Layer 4 of a small transformer language model trained on English Wikipedia (16 layers, counted from 0, width 64).
A neuron's activation on a vector x is SiLU(gate . x) times (in . x), where the dot is the dot product.

Input weights of the MLP neurons that the questions are about. A number n stands for n times 0.0057.
n10 gate: -26 -39 13 31 11 -20 -60 -3 20 29 -1 -54 5 -2 -43 18 -5 15 -31 27 -49 -5 21 -22 -3 -12 -43 6 -21 40 -16 -6 -38 6 -17 -12 -24 46 11 -28 -22 -4 37 50 32 15 28 -9 -30 -19 -16 36 -14 -23 -38 44 9 -17 7 -23 32 23 -1 42
n21 gate: -4 -2 -5 0 -44 62 19 27 -31 -21 -50 73 1 2 -18 -17 -26 -12 34 15 -1 35 -49 6 -27 -44 -3 -61 -15 -17 -20 -1 66 -6 42 -35 14 -2 -38 -39 -94 -20 0 -22 -64 42 -3 1 -41 -38 -1 38 44 -13 -31 71 -32 -13 -42 -32 -57 32 -42 -17
n147 gate: -37 -30 -29 0 18 20 27 -14 2 -22 22 -8 -20 -10 39 9 -31 -43 18 -3 -20 -62 -31 37 22 -16 -19 18 16 -7 -36 3 -6 27 -1 -11 -17 4 -43 11 -16 -35 -16 -63 18 -49 25 27 25 -19 -15 26 -13 4 40 -2 13 23 35 6 -18 -18 16 23
n182 gate: 0 -20 10 35 17 23 19 20 -22 15 11 -4 4 -38 -26 -33 -36 14 -21 5 -12 -11 -12 -1 27 -30 -4 -40 11 4 21 14 27 -48 0 -50 -10 -28 -13 -31 15 42 6 -29 11 6 5 1 -42 -11 2 -17 23 -41 -27 22 17 -9 -46 10 14 -17 15 -5
n224 gate: 29 48 -13 37 -14 6 -9 -17 -8 -8 -31 -10 13 33 -24 2 -6 24 -3 13 -11 14 30 -17 41 -21 -53 38 14 -1 17 7 -31 -3 1 11 -26 -29 16 16 -25 18 -30 15 58 -25 28 29 23 -12 -12 9 -7 11 10 -22 5 37 -15 -11 19 -13 -50 0
n227 gate: 57 41 23 30 -30 -48 -28 -65 -26 -21 16 -6 -28 17 -3 -8 -18 -25 26 69 0 39 -2 -28 4 -25 -14 -8 -14 16 -50 41 -54 -31 23 -20 35 -1 -5 -45 -35 75 5 -24 -67 42 -6 18 -40 -16 -12 22 28 16 -33 2 -6 7 18 -4 30 -41 40 -67
n264 gate: -10 -27 -15 -10 23 4 -14 -1 -8 7 4 41 1 -4 -12 9 5 51 -2 -9 14 -4 16 55 -1 -4 -4 -4 -24 -61 12 -6 25 -13 3 -50 -14 -18 9 -55 -43 56 0 17 29 -41 7 5 -10 -8 -6 16 9 -44 -48 -5 12 -4 9 48 -4 0 -41 -6
n10 in: 11 3 -9 4 -22 -25 67 -39 4 43 -4 4 5 38 16 1 -19 -19 13 -21 -71 3 -14 -18 -3 33 -21 26 23 3 29 1 -19 7 3 17 -47 46 21 -5 -21 -46 26 7 40 -20 -6 12 12 -34 -7 7 15 -18 -9 20 6 -1 6 33 24 1 -22 10
n21 in: 34 4 42 -66 75 11 -61 -79 4 -5 -11 23 68 62 -17 6 23 -16 27 -52 1 4 22 33 89 -10 37 8 -18 23 -27 -18 -48 -22 -11 15 -55 53 -14 19 -9 16 -49 -17 -7 -23 -22 -11 35 -10 -46 43 -4 7 6 -17 14 -9 14 -19 -5 -38 7 9
n147 in: 41 18 -14 12 41 -5 -6 -2 4 30 7 -26 12 17 42 65 -59 -34 -10 8 -36 -19 6 1 18 -7 3 3 -35 -20 -53 40 -9 -56 17 0 23 32 -25 -17 -6 18 -16 19 -9 -43 1 -17 -7 -5 14 63 -34 5 7 11 -24 12 -8 7 15 21 -2 -7
n182 in: -34 -33 -8 -5 7 36 18 31 -29 -21 19 36 7 -16 -33 -52 -34 38 -6 -7 27 7 16 -5 29 -5 2 -26 -20 -25 -14 3 33 -15 -14 -36 -2 -3 -13 -9 21 15 23 -10 13 0 -18 8 -16 -4 3 -5 18 -24 -46 13 2 -16 -53 24 -19 -33 1 -14
n224 in: -13 8 3 -63 11 28 -2 -12 31 10 -27 19 26 -29 -4 -15 28 6 12 0 -52 -25 5 -23 9 -6 -20 40 35 -37 -3 13 -11 6 -12 -3 -17 -55 39 -4 7 10 -24 29 36 -22 0 1 -9 29 -32 18 3 -13 2 -5 12 -34 -26 -14 -29 44 -6 11
n227 in: 36 40 -10 -16 -69 -67 40 14 8 -9 20 20 -33 53 -4 -24 -66 6 -13 62 15 43 -19 -22 -4 -16 -25 -27 -13 0 -24 -1 -43 27 -19 -7 -4 29 17 -16 -29 51 -1 -48 -51 6 14 -13 -43 -11 17 -14 8 54 5 -5 31 -3 0 19 -8 -73 -29 -34
n264 in: -8 -12 5 -13 11 23 6 -34 34 15 -20 55 7 -8 -15 -1 -3 3 37 -28 -17 -7 30 17 -12 10 4 55 -33 2 33 -15 6 23 -17 -42 -23 -25 -32 21 -22 36 34 -19 22 -13 -45 41 -25 -4 -15 21 -22 -36 -4 -15 12 1 12 10 17 19 -22 -13

Each question shows a token from some text and the vector x that enters the MLP there. A number n stands for n times 0.032.

"h": 8 24 -23 -13 -10 -28 -27 -8 25 3 9 5 53 -15 6 -5 22 -18 23 33 18 1 21 16 -5 -10 24 -1 56 23 1 1 -20 -13 23 4 -6 -7 4 -9 -5 -16 23 6 19 -38 -27 -30 -10 70 13 -2 0 -13 11 2 -18 -18 15 -19 20 -12 -29 -10
Which two neurons fire most, strongest first? n182, n224

"ret": -7 31 -10 -13 27 -27 -20 -17 -2 -21 -12 32 -3 1 -20 15 2 21 0 60 18 -15 -16 -4 -24 -17 -5 9 53 16 4 20 10 7 1 -5 1 34 -1 -22 -5 -17 53 16 34 -14 -6 -37 -7 15 -23 -44 -38 -28 15 -26 -17 11 -9 -4 -8 11 0 17
Which of these neurons fires most? n21

"i": -2 43 -11 -16 -20 -36 -35 -13 12 11 -28 19 23 -29 3 -10 -11 4 19 27 18 -9 5 -7 -17 -6 -14 -13 5 18 -6 26 4 -28 -18 18 0 -22 12 -22 32 -8 30 -17 -10 -15 -6 -44 32 27 8 -8 -11 -39 9 8 15 40 -9 -20 12 0 -44 6
Which two neurons fire most, strongest first? n224, n21

"ions": -4 9 18 -12 -6 -9 -39 25 12 -6 23 20 -5 -31 -10 19 40 27 22 37 9 -11 7 7 -15 -1 -19 -31 33 11 -7 43 -4 -37 -8 21 -19 19 19 -20 -20 -5 24 -26 11 -17 10 -15 5 12 25 -25 -28 9 -6 -8 -6 39 6 15 -16 -5 -17 0
The most active neuron and its activation: n21, at about 0.14

" has": -3 15 4 -3 -28 -7 -25 -20 -24 24 28 44 34 -38 20 15 10 -29 -22 30 11 -2 -15 7 -8 27 7 -6 19 2 17 22 17 -31 11 13 -2 19 4 -33 17 -26 14 -8 -8 -10 -7 -2 13 -6 -1 -12 -46 33 -46 22 3 39 -28 16 -5 -33 -36 -2
The most active neuron and its activation: n224, at about 0.14

" inter": -11 -37 21 23 -6 -49 -15 -21 -13 22 -4 22 16 2 20 14 -20 26 2 34 13 -15 14 -5 0 -38 6 -22 32 15 -4 44 -1 -27 -7 6 -52 16 24 -38 -6 -11 11 -1 19 -15 1 -4 8 1 -23 9 -31 19 3 -52 3 -22 28 -1 2 -9 -31 28
Which of these neurons fires most? n10

" B": 12 -30 17 -2 -30 1 -5 -26 51 4 22 23 -11 -15 11 0 -2 30 23 41 17 -14 -3 -10 -17 -7 4 -28 33 26 -3 8 2 -26 15 -17 -17 -16 36 -16 25 -20 43 3 10 -23 -4 7 -14 20 4 36 -21 -32 13 20 -35 23 2 23 -8 -19 -13 16
Which of these neurons fires most? n10

" c": 53 -33 15 -7 -30 -19 -4 -21 24 -3 -18 9 -13 -32 -16 -5 -7 2 2 25 31 24 8 -5 1 -6 18 -24 50 27 4 8 43 -24 -7 14 -24 1 7 -17 26 -14 9 6 16 -29 7 -13 2 -9 23 10 -25 -20 -12 -6 -36 -14 -6 15 13 -20 -39 11
Which of these neurons fires most? n182

".": -4 27 2 -36 -42 10 -22 18 4 -24 -17 25 1 -9 -10 8 15 -10 10 11 10 -34 -2 7 -14 0 1 -32 37 40 1 27 11 -19 15 -18 2 -21 -9 -21 -10 -31 12 41 2 -14 0 -13 -4 33 -28 -11 -49 9 -43 -11 -8 10 1 17 8 -19 -20 2
Which of these neurons fires most? n147

"r": -15 28 -7 -8 11 -12 -8 -17 16 1 4 28 -9 -12 -17 6 -9 -1 7 42 30 -19 13 -16 -31 -8 -39 -31 73 38 16 14 -4 -12 -5 -13 1 3 -16 -22 0 -4 13 -2 -1 -27 18 -9 -13 34 -5 -30 1 -52 6 -25 -30 -10 0 -20 8 -3 -3 22
Which of these neurons fires most? n21

" qu": 19 -21 6 -13 -18 42 -5 -34 10 13 5 40 -45 -31 14 -12 -9 -2 -20 23 17 11 8 -11 -23 17 -47 -9 43 33 27 19 -27 -32 17 21 -24 40 17 -24 -9 -20 5 7 17 -13 -27 -23 10 -21 3 6 -36 -26 -30 -26 1 7 -23 2 -4 -33 -21 20
The most active neuron and its activation: n10, at about 0.91

"005": 18 30 18 -29 -16 -1 -20 10 -12 3 9 26 12 -27 -21 12 29 20 29 44 17 -26 28 -17 -24 -8 -7 -19 23 17 15 24 5 -10 -6 22 10 -26 -9 -11 5 -28 12 -26 34 -27 -1 -11 -30 17 7 16 -28 6 12 55 17 28 -17 33 7 -11 3 -4
Which of these neurons fires most? n224

" and": -12 29 8 -11 -15 -4 -33 -21 -22 19 -8 54 -5 -37 -20 12 20 -3 -2 26 13 -2 4 -21 -17 31 -13 -34 46 7 5 3 5 -23 2 -4 9 -4 -8 -25 -15 -24 12 1 16 -20 6 -3 -19 -4 -36 -21 -38 -9 -7 19 -9 26 8 26 -9 -9 -20 18
The most active neuron and its activation: n147, at about 0.13